Layer 12 of a small transformer language model trained on English Wikipedia (15 layers, counted from 0, width 128).
A neuron's activation on a vector x is GELU(weights . x), where the dot is the dot product.
The model reads these tokens: "ight" "i" " M" "um" "a" "," " 1945" " –" " USA" "\n" "-" " P" "." " h" "am" "de" "ok" "ens" "is" " Se" "o" ","

The vector x that enters this layer's MLP at each token. A number n stands for n times 0.062.
0 "ight": 10 -13 14 15 -2 -11 25 11 -2 -59 -21 -15 9 5 1 -8 16 -2 -35 23 -1 -19 -19 20 45 11 38 11 -56 19 -24 24 23 5 -29 8 -2 0 -17 -11 13 -14 24 -2 12 -3 -8 5 3 -5 -22 23 -10 -32 4 18 22 -33 -2 5 6 -19 2 39 31 39 13 -12 -6 -12 11 15 -4 -1 -14 -11 23 1 -13 1 25 -19 -19 -25 -13 20 5 -2 -15 -33 -15 -15 8 -2 -6 10 -4 3 0 4 10 -14 -15 0 12 -8 30 10 14 34 4 -2 5 39 -23 36 -26 -9 0 -14 -12 -23 2 -21 -10 20 -5 -18
1 "i": 13 -28 19 -8 -6 2 38 -2 4 -23 -2 23 7 18 -9 -1 13 27 -30 -3 1 -24 -28 -2 53 -6 22 6 -74 10 -15 -10 16 27 -24 21 -3 10 -6 -32 19 0 -6 -11 18 -5 -22 -20 -9 13 -23 21 15 -18 15 28 24 -20 -9 5 -12 -18 3 23 -15 5 19 -7 -15 -15 0 2 -19 16 -10 -18 41 -8 14 -29 27 0 -24 -3 -36 -5 -18 5 3 -11 20 -5 5 7 -17 18 23 2 -10 4 -16 -20 -7 -13 -7 -21 26 -17 -4 -11 -5 -4 4 34 -6 58 2 -2 28 11 -3 13 28 -10 4 8 -14 -7
2 " M": 0 -11 -3 3 -30 18 36 3 -12 -24 -8 11 -20 3 28 8 4 2 -21 29 -7 -7 3 13 47 -8 28 24 -54 9 22 -1 23 14 -7 78 -2 4 7 5 17 -5 5 -7 17 -6 -1 -7 -6 -2 -19 45 -3 -12 15 -7 48 0 -36 23 5 -10 -11 16 9 35 0 -11 5 -10 1 14 -4 -22 -2 13 43 -32 -8 -25 14 8 -13 -18 -19 -5 -11 -20 -15 -27 -19 0 -7 8 -12 -29 22 -6 -7 0 -3 -4 -10 -16 -31 -14 8 -1 4 -9 1 16 3 19 -21 -19 -3 -21 14 2 -13 17 -3 -33 -10 10 -5 -13
3 "um": 3 -10 -2 -1 -7 16 25 -25 4 -36 1 -3 -4 21 36 23 0 -8 -24 26 -3 -43 20 0 40 -9 16 -7 -43 28 39 0 11 22 -2 8 5 -7 -13 -7 -4 -28 14 5 14 12 -20 1 13 16 -21 6 38 -41 37 9 35 -20 -26 9 14 -47 -2 8 15 -2 -26 -8 8 4 9 14 22 -10 -15 9 12 -35 11 -3 51 4 -7 -36 -9 -17 -17 25 -9 -16 -4 2 -7 -17 -3 7 16 0 30 -15 -5 3 -8 -6 -42 -17 -9 2 -14 -4 6 15 -29 14 -2 27 -2 0 13 -7 -2 27 -7 -20 5 -3 -32 -8
4 "a": -8 -36 -13 -29 -19 15 24 -20 17 -13 16 0 1 0 13 11 42 10 -13 16 -27 -9 6 14 40 0 21 11 -50 29 43 14 31 4 -18 7 5 -7 -4 10 -16 -25 4 13 8 17 -3 0 8 6 -21 -12 33 -40 37 20 4 12 -15 12 -5 -29 -15 -21 1 9 -14 9 10 1 3 10 -11 -24 0 -7 35 -37 -10 -18 43 9 -9 5 -21 -5 -4 10 5 14 -6 -5 -5 -3 -12 -10 32 11 29 -2 2 7 22 -15 -22 -52 0 -9 -10 -22 -17 8 -19 2 -2 53 -18 -1 28 -6 -13 20 -9 -20 -17 -21 -19 -5
5 ",": -4 -27 2 -1 2 4 19 -13 4 -12 11 1 -2 12 25 13 33 -7 -22 22 -12 -18 -13 -4 61 -7 14 11 -94 12 1 1 18 12 -20 -6 -2 20 -7 17 -15 -34 3 4 2 32 8 21 22 -20 -19 7 16 -36 19 6 31 3 -48 12 -2 -9 17 7 26 30 20 -10 -17 19 -4 -13 0 -2 -2 -7 -2 -5 -2 -24 24 6 -5 -13 -23 12 2 -2 -2 -13 -12 -12 7 15 10 -1 39 -10 3 23 7 -11 5 -9 -26 -17 13 6 5 11 -25 46 -15 7 -9 -24 -22 -17 7 -6 -12 -5 -16 -15 2 3 -3 -9
6 " 1945": -9 -52 -9 -23 5 11 8 -4 -2 -41 -10 -2 0 17 25 45 27 -1 -17 7 -12 -22 -14 18 40 -2 41 -2 -67 8 0 30 39 16 -17 -4 0 36 -12 21 11 -20 14 -1 24 26 18 9 33 19 -18 12 33 -14 18 -4 13 -20 -31 -10 21 9 21 3 31 18 13 -29 -2 9 18 -11 2 -9 -4 12 4 9 -9 -21 42 -3 -22 -20 -19 6 8 -8 -9 -18 5 -3 0 -40 -12 -7 -24 -3 -1 -11 0 -11 10 1 -2 -24 16 1 8 -11 -18 -11 14 16 8 -13 -38 -5 -12 -4 4 -13 -25 0 -4 -5 -2 -9
7 " –": -2 -14 -13 -10 -10 14 27 -11 26 -24 -10 -12 -16 11 9 6 16 -4 -44 -9 17 -40 -18 22 45 7 43 12 -88 15 -16 8 18 15 -17 4 -9 15 -3 11 10 -31 1 27 2 24 -7 30 17 0 -24 8 18 -47 8 0 33 -10 -8 -17 11 8 3 10 20 36 17 2 8 -1 1 -37 -18 26 -3 1 8 11 -5 -12 -3 11 -12 -4 -2 29 -4 -23 -9 -6 6 -30 0 3 -16 1 -4 -10 -1 -3 8 -16 -5 -2 3 0 45 2 -3 -3 -16 25 2 14 21 -12 -21 3 -7 -10 -17 4 -5 -6 7 5 -15 -11
8 " USA": 1 -35 -7 -31 0 17 23 32 -7 -29 -9 -3 -2 5 25 -1 22 -1 -28 -15 9 -4 -10 18 59 -4 52 3 -72 2 -4 24 21 13 -18 24 18 11 -4 2 4 -31 -3 28 -5 13 -8 -4 11 -12 -23 15 -8 -29 10 -16 50 -39 -9 0 14 -7 -7 6 30 20 13 -10 -15 -11 0 -15 -11 21 11 19 24 18 -2 -35 14 -15 -46 -27 -12 -6 3 -16 -14 -13 4 20 -9 -17 -1 -10 -7 -8 -24 -12 7 -4 -3 3 1 -6 44 0 8 0 3 -7 10 11 10 1 -16 -10 12 3 -15 1 8 0 -2 20 -3 5
9 "\n": 4 -38 -14 -7 -6 18 14 12 -9 -30 -4 -5 2 27 7 6 2 -23 -26 7 11 -37 -12 7 39 6 56 19 -47 -2 3 6 10 31 -20 -27 15 18 -3 15 18 -31 -1 -3 5 10 -16 1 33 -15 -16 19 11 -19 16 -3 23 -12 -36 -6 10 9 -39 10 23 28 36 -5 -18 -17 -19 -15 -1 -12 22 -9 16 30 9 -27 8 13 -25 -6 -15 30 8 -22 7 -17 -3 15 -11 -1 -23 10 19 -25 -3 7 24 8 -33 19 -10 -13 33 -3 25 14 -29 7 0 15 -8 4 -22 8 -6 -3 -3 10 -19 -40 -28 18 4 16
10 "-": -12 -28 -7 -11 -12 4 19 -9 42 -30 -5 -28 -5 -4 5 -1 10 -5 -27 12 15 -19 -3 23 35 -34 61 11 -60 -9 -26 1 20 22 -6 -29 10 -7 -8 8 35 7 14 -6 -3 8 -21 9 20 2 -19 17 12 -30 27 15 18 -1 -5 -1 16 7 -3 18 35 35 14 7 -18 -16 -28 -8 -10 34 2 -16 45 12 4 -17 14 17 -24 -24 9 -16 -8 -6 -6 9 -11 -31 14 17 -8 -9 15 -8 -30 24 -12 -40 -10 -18 -5 -20 30 13 5 19 -19 9 -22 14 4 3 -16 0 7 -6 -6 -1 0 -17 10 5 -4 2
11 " P": 5 -12 7 -13 -17 12 -8 -9 4 -45 2 4 -12 -6 21 20 -5 3 -17 8 5 -3 0 31 80 -33 37 3 -35 -4 -5 17 -12 23 3 46 29 -9 -8 -5 22 12 34 -20 35 -2 -29 -13 18 1 -16 22 8 -20 2 17 16 -9 -20 12 23 -9 -16 17 7 17 -4 -12 1 -27 -26 3 -14 -3 3 7 27 -17 -11 -16 1 30 -23 -23 -24 18 5 -16 -34 -9 -25 -4 0 33 3 6 9 8 -9 12 2 -27 -37 -12 -2 -10 29 -6 9 7 -8 -18 20 22 -14 -3 17 -21 5 -11 -2 18 -13 -21 5 -1 -13 -7
12 ".": 14 -6 25 -6 -38 26 23 -7 31 -12 -8 2 -6 16 17 8 5 6 -36 19 8 -19 13 40 16 -39 14 -6 -47 -13 31 1 -9 -13 -4 -30 24 8 -10 -13 3 -3 18 -14 -7 -2 -7 22 29 -12 -11 10 6 0 15 9 16 -35 -3 -4 26 -55 -14 11 17 11 -4 -7 28 7 2 -18 -11 15 11 -10 42 -14 -15 17 22 20 -15 -45 -30 -19 -14 19 0 -19 -8 30 1 11 13 24 15 -6 6 15 -27 13 -26 -28 -16 -36 27 24 26 26 -24 -20 -15 1 -6 11 3 -19 -6 0 -7 15 -4 -5 -20 1 6 5
13 " h": -4 -6 -5 -5 8 -25 29 -42 6 -22 -14 -1 -2 8 5 -5 -25 29 14 -1 1 -13 -12 16 20 -16 52 -7 -32 9 4 -1 -6 -11 -12 26 35 -4 -26 1 13 -4 12 -31 23 -9 -21 1 29 4 -20 34 19 -23 21 27 -5 5 -27 -8 34 -12 -8 12 2 -3 -5 -28 18 -31 16 17 7 -8 -1 47 34 -50 -11 17 28 19 2 -23 -5 -13 -6 0 14 -1 9 -3 19 22 9 8 19 -8 -5 20 12 -18 -15 -30 -15 -54 39 -16 5 4 -22 7 9 21 -5 8 -1 -16 -6 17 -13 18 -44 -2 -13 -12 -4 -13
14 "am": -2 18 26 14 -3 -25 14 8 -21 -29 -13 6 0 -18 20 -28 -12 27 -21 11 2 -33 4 21 17 -12 22 1 -31 20 31 14 25 -8 -11 8 2 4 -3 8 -8 -6 15 22 17 7 -11 -4 1 -5 -25 15 19 -22 30 43 16 9 -27 -7 27 -26 12 23 9 -4 -4 -3 4 0 13 23 -13 -6 -12 -16 35 -38 15 0 20 22 -8 -7 -7 -33 -19 7 -24 9 22 -9 0 -8 6 -1 32 -37 -8 5 -23 -3 -20 -21 -35 -58 29 -7 18 -28 3 -3 -26 -14 13 29 20 -11 22 7 34 -6 1 -31 -36 -3 -9 19
15 "de": 6 -26 -1 -23 3 -14 34 -4 4 -27 -13 20 3 -14 12 6 1 46 10 -6 -2 -31 1 8 42 -7 22 -1 -24 20 32 16 13 -7 -11 10 4 -4 -31 -2 -15 -18 -10 -14 7 24 2 17 -20 7 -19 40 5 -25 42 36 13 0 -27 28 -7 -41 1 12 6 11 -7 -10 11 9 10 15 -5 5 -3 -26 47 -14 -7 -29 2 29 4 -3 3 -21 -15 21 -16 29 -17 -16 8 8 13 4 36 -22 -8 13 3 -24 -15 -15 -24 -48 4 -4 1 -34 -8 -7 -11 -13 31 52 1 -20 7 -17 -2 -16 10 -13 -31 0 -2 13
16 "ok": 36 -7 15 -7 6 13 4 13 7 -10 -16 4 0 -28 2 -1 25 52 -18 2 -12 -20 -17 13 53 -2 32 2 -53 21 17 12 32 -21 -9 35 -2 -4 -20 9 -12 -9 -29 -22 -9 12 -7 -8 2 -2 -22 25 1 -29 32 19 0 -2 -23 3 4 -3 7 -19 17 34 -1 -3 -1 9 -5 10 -13 17 9 -17 1 -23 5 -36 20 7 -1 19 34 -29 1 7 -24 -1 20 -26 2 7 28 -8 34 -21 -1 1 6 -11 -5 -20 -26 -65 -4 -7 -19 0 -19 34 4 -14 2 39 21 -3 -10 1 0 4 -23 -15 -17 -10 0 5
17 "ens": 20 -45 -2 -21 -24 5 7 -4 16 -4 -31 20 22 -28 13 -2 42 25 -16 -1 -21 -19 -6 9 42 -1 21 5 -32 16 10 -3 26 0 -29 23 17 2 -9 13 5 -15 -21 -5 -12 31 9 -4 12 -11 -6 34 -8 -41 4 10 36 -12 -9 7 5 -22 28 -2 22 21 -9 -3 1 -4 -4 8 -13 10 30 -24 4 -15 -5 -63 1 0 11 2 48 -7 -11 -12 -1 -4 12 1 -24 7 8 -16 30 -32 15 17 0 -8 22 -24 -23 -47 12 -15 3 2 10 0 12 -6 15 61 -13 -9 -16 -18 10 -16 -13 -10 -12 3 -12 6
18 "is": 17 -32 -1 -13 -15 32 28 4 8 -1 -12 25 2 -18 0 5 39 26 -38 -8 -33 -23 -4 7 27 -18 10 4 -40 13 -7 -10 31 8 -14 7 16 24 -4 5 10 -18 -9 8 -6 39 -25 1 18 7 -1 9 14 -34 23 35 23 -22 -12 18 -1 -20 9 13 17 34 13 -10 -36 -8 -20 -8 -2 5 42 -14 10 -9 -3 -54 -8 17 -8 3 22 -17 15 -19 -8 -15 4 13 -32 11 30 -23 33 -29 4 5 -5 -25 24 1 -18 -41 14 7 -10 -17 -2 3 15 10 20 41 -28 6 -2 -11 -4 -3 -24 -10 -4 -25 -12 5
19 " Se": -3 -26 -17 16 11 15 23 1 4 -26 -45 7 13 -14 29 1 5 3 -34 -3 19 -28 15 12 51 -9 23 -6 -44 9 -8 -9 36 29 -8 43 10 -2 -30 -3 15 -31 -43 -38 12 22 5 -4 2 -22 -31 3 12 -33 19 41 31 -8 -26 -2 23 -8 2 -9 0 19 1 -12 -2 -6 -12 20 5 12 21 10 14 -18 -8 -24 13 23 -3 4 25 -13 -2 -10 -8 3 -19 3 -29 21 3 13 26 -8 11 7 15 -22 -6 -18 -8 -19 25 17 -1 -29 -23 -20 32 21 -7 5 5 -12 -7 5 -19 -13 -9 -13 5 -1 -1 13
20 "o": 17 -41 3 -10 -13 23 6 -1 11 -16 -18 13 9 -39 -4 -14 0 -15 -36 0 4 -26 -13 17 48 -16 8 -17 -52 15 24 4 29 34 -32 9 6 4 -10 -9 13 -12 -20 -7 3 30 -14 -24 2 -15 -14 17 3 -19 14 44 10 5 -11 -11 9 3 20 -6 -11 32 -16 -8 -7 -5 6 25 14 15 13 4 29 -21 -5 -45 -1 20 -10 19 -5 -11 -23 14 -29 9 19 7 -8 26 21 0 9 0 11 -15 3 9 0 -53 0 -43 22 -8 9 -3 -31 16 -13 -4 11 53 1 9 -3 12 -5 -7 7 -11 -16 -14 23 23
21 ",": 0 -41 6 6 6 6 6 -1 22 1 -12 2 2 -8 18 -7 19 -18 -22 7 -19 -25 -12 -7 52 -31 24 -9 -75 9 5 7 31 1 -26 -21 -1 21 -10 19 -1 -13 6 -4 1 37 -16 -1 13 -20 -6 29 -1 -31 7 4 7 1 -44 -1 4 1 13 -3 17 40 13 -10 -17 -5 -11 -7 -9 15 26 -14 17 -18 6 -43 1 32 0 -7 -4 -2 -11 3 -20 -6 -3 -10 9 24 33 -10 43 -9 8 8 -3 -12 10 -29 -15 -16 21 6 30 8 -28 55 -24 10 3 -27 -8 -20 -5 6 -7 0 1 -3 17 -5 24 8

Each question shows the input weights of one neuron of the MLP. A number n stands for n times 0.0077.

n405: 24 5 14 22 13 -73 15 -19 15 -14 16 9 -21 11 7 -1 -8 -15 16 -4 18 29 -12 -17 -5 -31 46 19 3 -21 2 -45 14 20 -28 -3 7 7 -40 22 -32 -27 11 46 -42 1 -10 -17 -5 26 24 1 -7 17 -20 -28 -6 20 -4 18 -41 31 16 19 -22 5 2 27 1 1 4 -18 8 -11 -1 17 -21 1 -35 -9 -11 17 16 -16 32 3 -14 -36 3 14 -6 -35 21 -38 -25 38 -33 -15 4 -7 -17 -1 3 15 19 -8 39 24 6 -16 -7 -5 7 12 -30 2 58 -31 -21 10 -3 25 31 20 23 -11 13 -21
On which token does it fire most? 7 " –"

n207: 5 -19 23 -12 39 11 -19 -18 -17 -57 14 -22 6 22 -16 58 18 15 42 -6 15 33 25 10 -8 -4 37 7 20 -11 -26 3 -6 -8 38 -33 -19 13 3 -12 -1 -23 7 -7 14 8 -2 -20 7 19 14 -16 -2 11 -43 15 -25 -27 -34 22 6 -1 5 3 -25 -24 17 -2 -17 -21 12 30 4 -15 27 -23 -6 -5 31 19 9 -10 17 -11 -11 9 1 15 24 -12 -38 -13 24 -18 17 8 13 -10 13 -19 -24 3 -14 21 18 -18 -1 -12 18 15 -9 19 -7 -26 -4 -23 24 22 -25 40 -11 -36 -17 -7 -19 29 20 -19
On which token does it fire most, and how strongly? 6 " 1945", at about 1.6

n19: -28 -13 -30 36 27 6 23 -11 3 -30 8 47 22 0 -24 19 -20 2 44 16 -4 -7 -5 4 -33 31 -36 -15 37 -4 22 6 -14 17 -26 16 2 -9 -26 -36 -31 12 -5 1 2 -12 40 13 -17 5 -14 -14 13 6 41 -35 1 18 13 -15 16 6 26 6 -18 9 27 10 19 25 18 17 -7 33 44 6 -18 -1 -27 6 -9 15 -51 -36 11 -11 -5 3 -19 25 26 -1 16 -40 -11 5 -37 -20 14 9 16 -21 -14 -30 -22 -17 14 30 -11 1 6 -22 -1 31 14 -26 -5 -29 -8 -23 5 30 4 -1 -6 -22 15 -17
On which token does it fire most? 15 "de"

n363: -5 -11 8 -10 9 12 -4 8 -27 3 16 -1 -13 -9 -19 -7 42 -4 -7 -6 22 -24 -7 6 -13 -5 23 14 6 1 -6 -33 -3 -8 -20 -2 -1 9 -13 -6 -11 34 24 22 -18 5 -4 -12 -38 -13 4 8 -9 -18 1 30 8 21 1 -11 22 8 -6 13 8 23 -74 -3 -20 52 21 32 1 -1 -20 -5 29 1 -24 8 -12 -1 -7 10 1 40 -37 4 -5 56 -40 -9 -8 -5 -48 5 -3 -1 61 -36 9 10 33 -9 -18 -8 -30 8 3 -31 52 -11 -49 -27 -2 -2 30 25 19 2 23 4 -4 -11 13 36 -49 -15
On which token does it fire most, and how strongly? 4 "a", at about 3.8

n36: 9 38 17 -1 -1 10 6 1 8 -11 4 -3 22 -14 -6 23 -29 9 27 -1 -33 -9 14 29 -31 -15 -35 1 -7 5 50 -3 -22 46 -20 -40 4 56 -27 21 8 -21 -23 -12 6 -10 8 -12 12 10 7 -1 2 1 -22 43 -29 -4 22 -10 -28 30 31 -25 -1 -3 3 -30 30 -25 -5 33 -6 -19 -31 -9 13 -9 -18 44 -11 16 -20 -49 8 29 -17 -8 -5 8 -34 21 -23 -1 13 -5 -20 32 -10 -2 16 30 74 34 8 32 -54 -9 1 33 -19 -17 4 -1 -43 34 -16 10 -15 -8 -16 -5 -16 3 -43 -12 41 -16
On which token does it fire most? 12 "."

n352: -14 -13 6 12 27 -29 9 -4 7 -4 -15 43 8 -24 2 1 33 -11 22 14 -40 37 8 -29 -19 -3 12 25 -6 -47 33 6 40 -8 18 1 20 -10 -33 -12 3 -9 22 2 4 -95 23 -5 1 -8 -26 -12 29 -15 21 -16 26 4 9 -8 -28 7 -5 -27 15 10 16 17 10 -3 19 -34 -8 15 8 28 -9 -11 -6 -6 17 -22 42 30 1 16 14 -29 1 12 -19 36 -15 -15 -16 21 3 -31 11 -13 42 5 -23 -12 15 -38 22 26 -5 1 -21 -24 1 3 11 -13 24 -10 18 4 -5 -20 -14 6 -4 -19 -20 20
On which token does it fire most? 4 "a"

n370: -11 -5 -8 -13 -16 22 -42 -12 -23 -23 13 8 -3 -51 14 -9 -4 -33 -24 -11 28 8 -8 7 -4 -13 0 -30 6 37 -2 -6 9 18 -12 -39 -12 0 36 9 4 -35 0 6 4 -41 15 -1 -43 -14 10 -15 4 1 -11 9 12 6 33 6 -13 -1 -2 8 -27 4 7 18 -5 4 28 -6 -29 16 16 20 -14 40 14 75 35 10 -28 13 1 42 -21 -4 1 -25 35 24 12 4 22 7 18 -12 -11 -26 4 29 11 -1 28 -25 9 10 25 -12 30 -21 4 9 24 -22 5 4 -28 20 30 -6 -11 -18 -13 -32 -24 -41
On which token does it fire most? 7 " –"

n345: 3 -7 9 8 -12 19 -14 -20 -13 -5 -22 22 -14 -44 -2 3 -12 -1 -20 -21 9 -11 13 -18 17 -21 -6 35 -17 1 -7 4 23 42 4 -6 -34 36 -7 -31 38 -38 -18 7 5 -15 30 24 -4 -27 12 25 -4 7 -30 5 -2 -10 5 56 -6 -13 -3 4 -6 -24 -12 16 12 10 -6 -16 -28 14 0 11 -4 2 12 7 -18 12 37 20 1 16 0 34 14 50 -34 17 56 -8 2 -5 2 13 20 -46 24 19 2 20 27 -18 2 15 14 -14 -3 -32 22 -22 12 21 -11 0 -5 -12 -55 -24 -33 -18 -8 -13 17 2
On which token does it fire most, and how strongly? 19 " Se", at about 3.5

n276: 14 18 14 -10 -4 5 -19 4 32 16 -4 -16 12 -10 -14 -29 -31 -8 17 19 -8 28 16 19 -9 18 15 64 -7 9 19 8 19 17 21 -46 4 6 -1 4 10 1 -9 13 -11 13 10 2 5 21 -33 -5 -5 11 -25 4 -6 25 21 -2 -24 -6 1 -29 -41 -9 34 -21 -24 -21 -23 -41 -10 1 1 11 17 12 2 -11 1 40 26 -39 -18 -2 -28 -9 14 44 16 -24 -11 12 -24 -6 9 6 26 -37 20 -29 -1 -17 9 -15 -24 2 -12 35 -15 4 20 36 -8 4 -26 -1 21 -10 16 -11 -30 -20 -25 33 -17 -15
On which two tokens does it fire most, strongest first? 10 "-", 9 "\n"

n280: 14 -17 -37 13 1 11 -13 8 8 -26 5 8 33 -7 6 -1 1 -3 2 0 -11 -4 7 -13 -3 29 21 -2 25 -27 27 22 -19 23 43 -14 6 7 5 31 12 -25 -15 -8 -30 18 -6 16 -2 15 7 -21 -29 -8 -17 31 -20 43 -7 -1 16 -16 10 -35 5 13 0 -36 -28 3 14 -15 -18 2 6 27 -1 22 16 -31 -20 32 28 -12 -9 1 -29 -11 -12 6 -21 -9 12 -3 -17 -10 16 14 13 -6 -9 14 -7 -5 -15 30 4 -42 -2 4 9 -54 20 10 -22 5 16 24 28 -13 -14 13 2 -36 2 15 -7 -7
On which token does it fire most? 9 "\n"

n0: -10 7 -3 -3 -7 5 1 -14 3 -14 -6 -27 -14 21 -2 -18 34 34 -1 -27 25 -9 2 -10 10 14 -7 1 18 22 -7 -17 -43 -10 -6 1 -24 13 -1 6 -36 15 -19 58 23 -16 1 20 -9 46 27 37 -17 2 2 20 -7 48 -27 -33 3 -38 22 40 -45 19 -9 20 12 6 -1 -6 1 1 -14 -12 -21 -34 -13 26 -14 1 14 -15 9 -31 38 -16 -4 -1 14 8 34 18 -14 -18 -16 14 -10 19 25 -9 24 -11 -9 32 -18 -65 -9 10 17 26 -6 16 43 0 10 25 -10 -14 -39 -1 41 -20 -22 -11 -22 -16
On which token does it fire most? 15 "de"

n316: 8 -8 1 14 -29 -38 -28 8 -7 24 2 29 20 4 27 -14 47 -9 -31 -8 -1 -3 22 -8 -18 4 -1 -16 6 24 26 7 29 -13 -10 -7 13 -13 -39 -21 6 -23 -17 -21 -25 14 -30 4 2 -7 -27 9 -5 -25 -23 -34 15 10 27 11 -28 12 25 9 -24 -11 -10 27 -10 -14 21 -3 41 9 1 9 -21 -22 41 -12 3 0 -7 17 4 29 -29 14 28 -4 41 -12 -4 -17 19 19 15 19 -24 -2 7 17 -21 15 0 2 -19 -9 5 47 20 42 38 1 21 -22 -22 -20 -21 -20 12 19 -57 -2 -6 4 -12 -21
On which token does it fire most, and how strongly? 17 "ens", at about 3.3

n240: -32 11 2 -1 11 11 20 41 0 3 -15 17 -4 1 4 5 -2 19 -1 -1 -17 9 3 5 -1 7 -15 10 -33 33 13 6 -34 42 24 -6 -8 16 30 -6 4 -1 -5 1 9 19 13 10 7 7 -20 -68 -18 35 -17 -27 -20 -2 17 4 -2 12 20 -2 -2 8 -12 36 11 30 0 -36 -12 5 5 -28 -31 29 9 -13 2 27 9 4 -16 -10 -42 -11 -33 31 28 -38 2 9 10 13 -41 -16 -57 -17 -24 4 -4 -26 -19 -45 1 -36 -29 26 -2 24 14 7 17 15 13 12 -5 4 33 18 16 16 11 -22 -5 2
On which token does it fire most, and how strongly? 16 "ok", at about 2

n410: -3 18 20 -8 2 -13 -6 10 -1 -14 9 17 5 8 -53 -20 -10 29 -11 12 12 16 15 -20 -1 -4 -39 -41 12 5 10 -20 -6 -29 -17 -16 9 0 -16 -11 -6 22 -21 15 -42 -13 -15 -9 -10 6 22 -26 -10 21 6 -22 -2 -24 44 38 -16 -22 -6 23 7 -9 1 -26 10 4 34 -13 -2 14 21 -25 -2 -5 53 -1 6 -17 -8 -18 61 -3 31 2 40 3 36 19 -5 2 23 -16 4 -5 24 -3 24 -27 0 3 24 -21 38 -10 22 32 -25 -7 24 3 0 -6 -3 -3 -47 23 -9 -25 -8 -58 -17 -1 -21 9
On which token does it fire most, and how strongly? 17 "ens", at about 1.3

n431: 4 -20 26 17 20 -35 6 12 19 -25 33 3 -20 13 7 -6 -10 -11 11 14 14 33 4 -57 -46 -18 10 24 -3 -7 12 5 11 10 -24 -22 1 3 -32 -28 17 -1 24 30 12 -26 -9 -17 3 -10 -11 4 -36 5 17 -8 -59 4 45 5 -6 -51 26 7 -57 -3 -33 0 -3 -13 4 -3 30 19 6 -3 13 14 10 -12 18 -23 -28 -1 -28 54 9 -2 6 8 -5 36 -14 18 15 12 28 -5 -19 -35 -15 55 -31 29 17 -11 16 -17 -20 8 -2 -15 23 14 22 -16 -3 -7 5 3 1 -1 -2 6 41 -18 -17 18
On which token does it fire most? 1 "i"

n126: -2 -7 -7 29 -6 -5 23 19 -36 38 -6 -40 -35 -21 9 -19 20 -6 10 20 -1 14 -6 -4 -19 12 -13 -10 9 24 -7 -55 -21 22 5 0 -9 -2 12 -8 33 3 -44 -10 -9 13 13 11 -36 -17 -6 14 -14 35 4 39 -22 -4 -8 -33 28 -10 -14 42 21 18 30 -1 6 24 19 25 -1 14 -1 -13 10 -1 -33 -8 -27 -26 -11 -18 22 10 -13 -11 -48 -9 17 24 -17 -36 12 -6 1 28 6 15 30 27 4 -5 15 -9 7 -57 -12 26 15 10 35 -2 -8 10 23 30 -3 -10 -26 2 11 -1 5 -38 -40 18
On which token does it fire most, and how strongly? 20 "o", at about 1.3

n179: -6 1 -26 6 -35 -11 16 -7 50 -45 -3 1 44 -18 -16 -31 16 -32 10 0 32 -8 15 26 -14 -28 -18 0 23 -7 -7 4 -2 -34 3 29 17 16 4 -36 5 5 1 -14 5 -30 -15 -4 -16 -14 24 -12 19 20 5 -31 18 33 5 -4 -28 -6 -4 20 -8 4 9 7 -4 -19 46 -10 -34 -4 0 15 11 3 -1 -12 14 21 19 15 -1 -6 -11 34 22 4 23 -16 12 -20 38 11 -17 -28 32 6 8 -45 -14 6 -26 27 -44 4 17 -26 15 6 -30 0 44 -11 -3 14 -10 6 11 -2 1 7 39 -4 -20 -27
On which token does it fire most? 3 "um"

n9: 29 15 -6 -3 16 10 -2 -20 5 -24 4 9 -20 -12 -13 -27 34 10 0 5 -26 27 1 13 17 -18 -1 4 -4 4 9 32 -35 -9 37 17 4 -1 16 -9 -16 -37 22 5 10 -20 -1 9 -9 31 34 -1 -3 5 56 10 -28 -1 -7 14 -42 -22 -6 -14 22 7 -13 13 -16 -5 -22 5 -55 0 2 -13 1 -16 48 -1 -8 10 21 13 -20 12 -7 25 22 14 -11 -12 3 8 2 -40 -8 21 -11 33 11 7 -7 33 -61 21 -12 26 -41 13 -33 24 -12 28 -25 -8 -13 -26 6 -16 8 43 -25 3 22 -10 -6 -38
On which token does it fire most? 4 "a"

n258: 34 9 0 -5 -20 -8 -18 -1 -19 -16 4 -19 -25 -33 13 5 -19 -39 -6 -9 37 3 29 28 8 15 36 -18 14 -6 -14 14 -1 -5 -2 34 18 24 20 -20 -18 -11 -2 -7 29 -10 8 -5 7 9 -18 -5 -26 40 -4 17 -4 22 -34 -28 9 3 42 -37 24 -2 1 -5 -18 -3 -1 -11 -13 4 18 19 -27 -33 -17 -20 -7 -31 -5 23 30 31 6 23 11 44 -26 -6 10 -36 10 -7 -28 20 13 -8 27 -28 -26 -17 -15 -3 -13 2 -12 3 -18 2 17 22 1 2 -9 9 16 36 8 -52 -7 7 30 15 11 -30
Its three highest activations, in order, are on tokens 19 " Se", 6 " 1945", 11 " P"

n452: 16 21 15 -17 19 21 -19 33 18 -39 6 23 4 -31 -7 3 7 -14 11 18 13 1 21 -22 1 8 -5 -9 5 10 -8 16 -1 5 -38 50 -20 -6 10 7 4 -19 2 -32 -32 -19 -24 -15 -7 -32 33 17 14 11 -11 -46 -4 10 5 -6 -32 -6 18 -8 -5 12 14 29 6 -16 10 -38 -10 14 28 -17 23 5 -40 6 -21 8 4 10 -12 20 2 -6 36 -2 22 -1 -35 -25 -12 2 6 -16 12 -14 14 19 26 -15 -9 -7 7 -13 -16 20 15 11 46 10 42 -15 -24 9 -32 49 -34 -15 -18 -13 27 -40 -9 43
On which two tokens does it fire most, strongest first? 17 "ens", 18 "is"

n286: 16 -6 27 -23 21 33 19 12 -22 1 -17 8 16 -22 -17 -7 43 -16 9 6 8 -19 0 -14 5 -17 34 -19 17 -21 -4 -26 18 -6 25 12 -6 -38 8 -36 -33 -32 0 25 5 -17 -12 -81 -6 -15 33 25 4 3 -4 -4 -19 34 48 22 19 -13 -4 7 -7 -18 5 1 10 -6 -11 12 8 6 -7 -31 -5 17 21 -11 -12 -34 -24 -32 -38 25 13 5 3 34 5 -11 25 10 11 -5 -10 -22 8 9 4 -19 15 3 -3 28 3 -50 -18 13 18 -3 23 55 -4 -40 -5 -3 -3 -2 26 38 -36 -9 9 2 11 16
On which two tokens does it fire most, strongest first? 11 " P", 1 "i"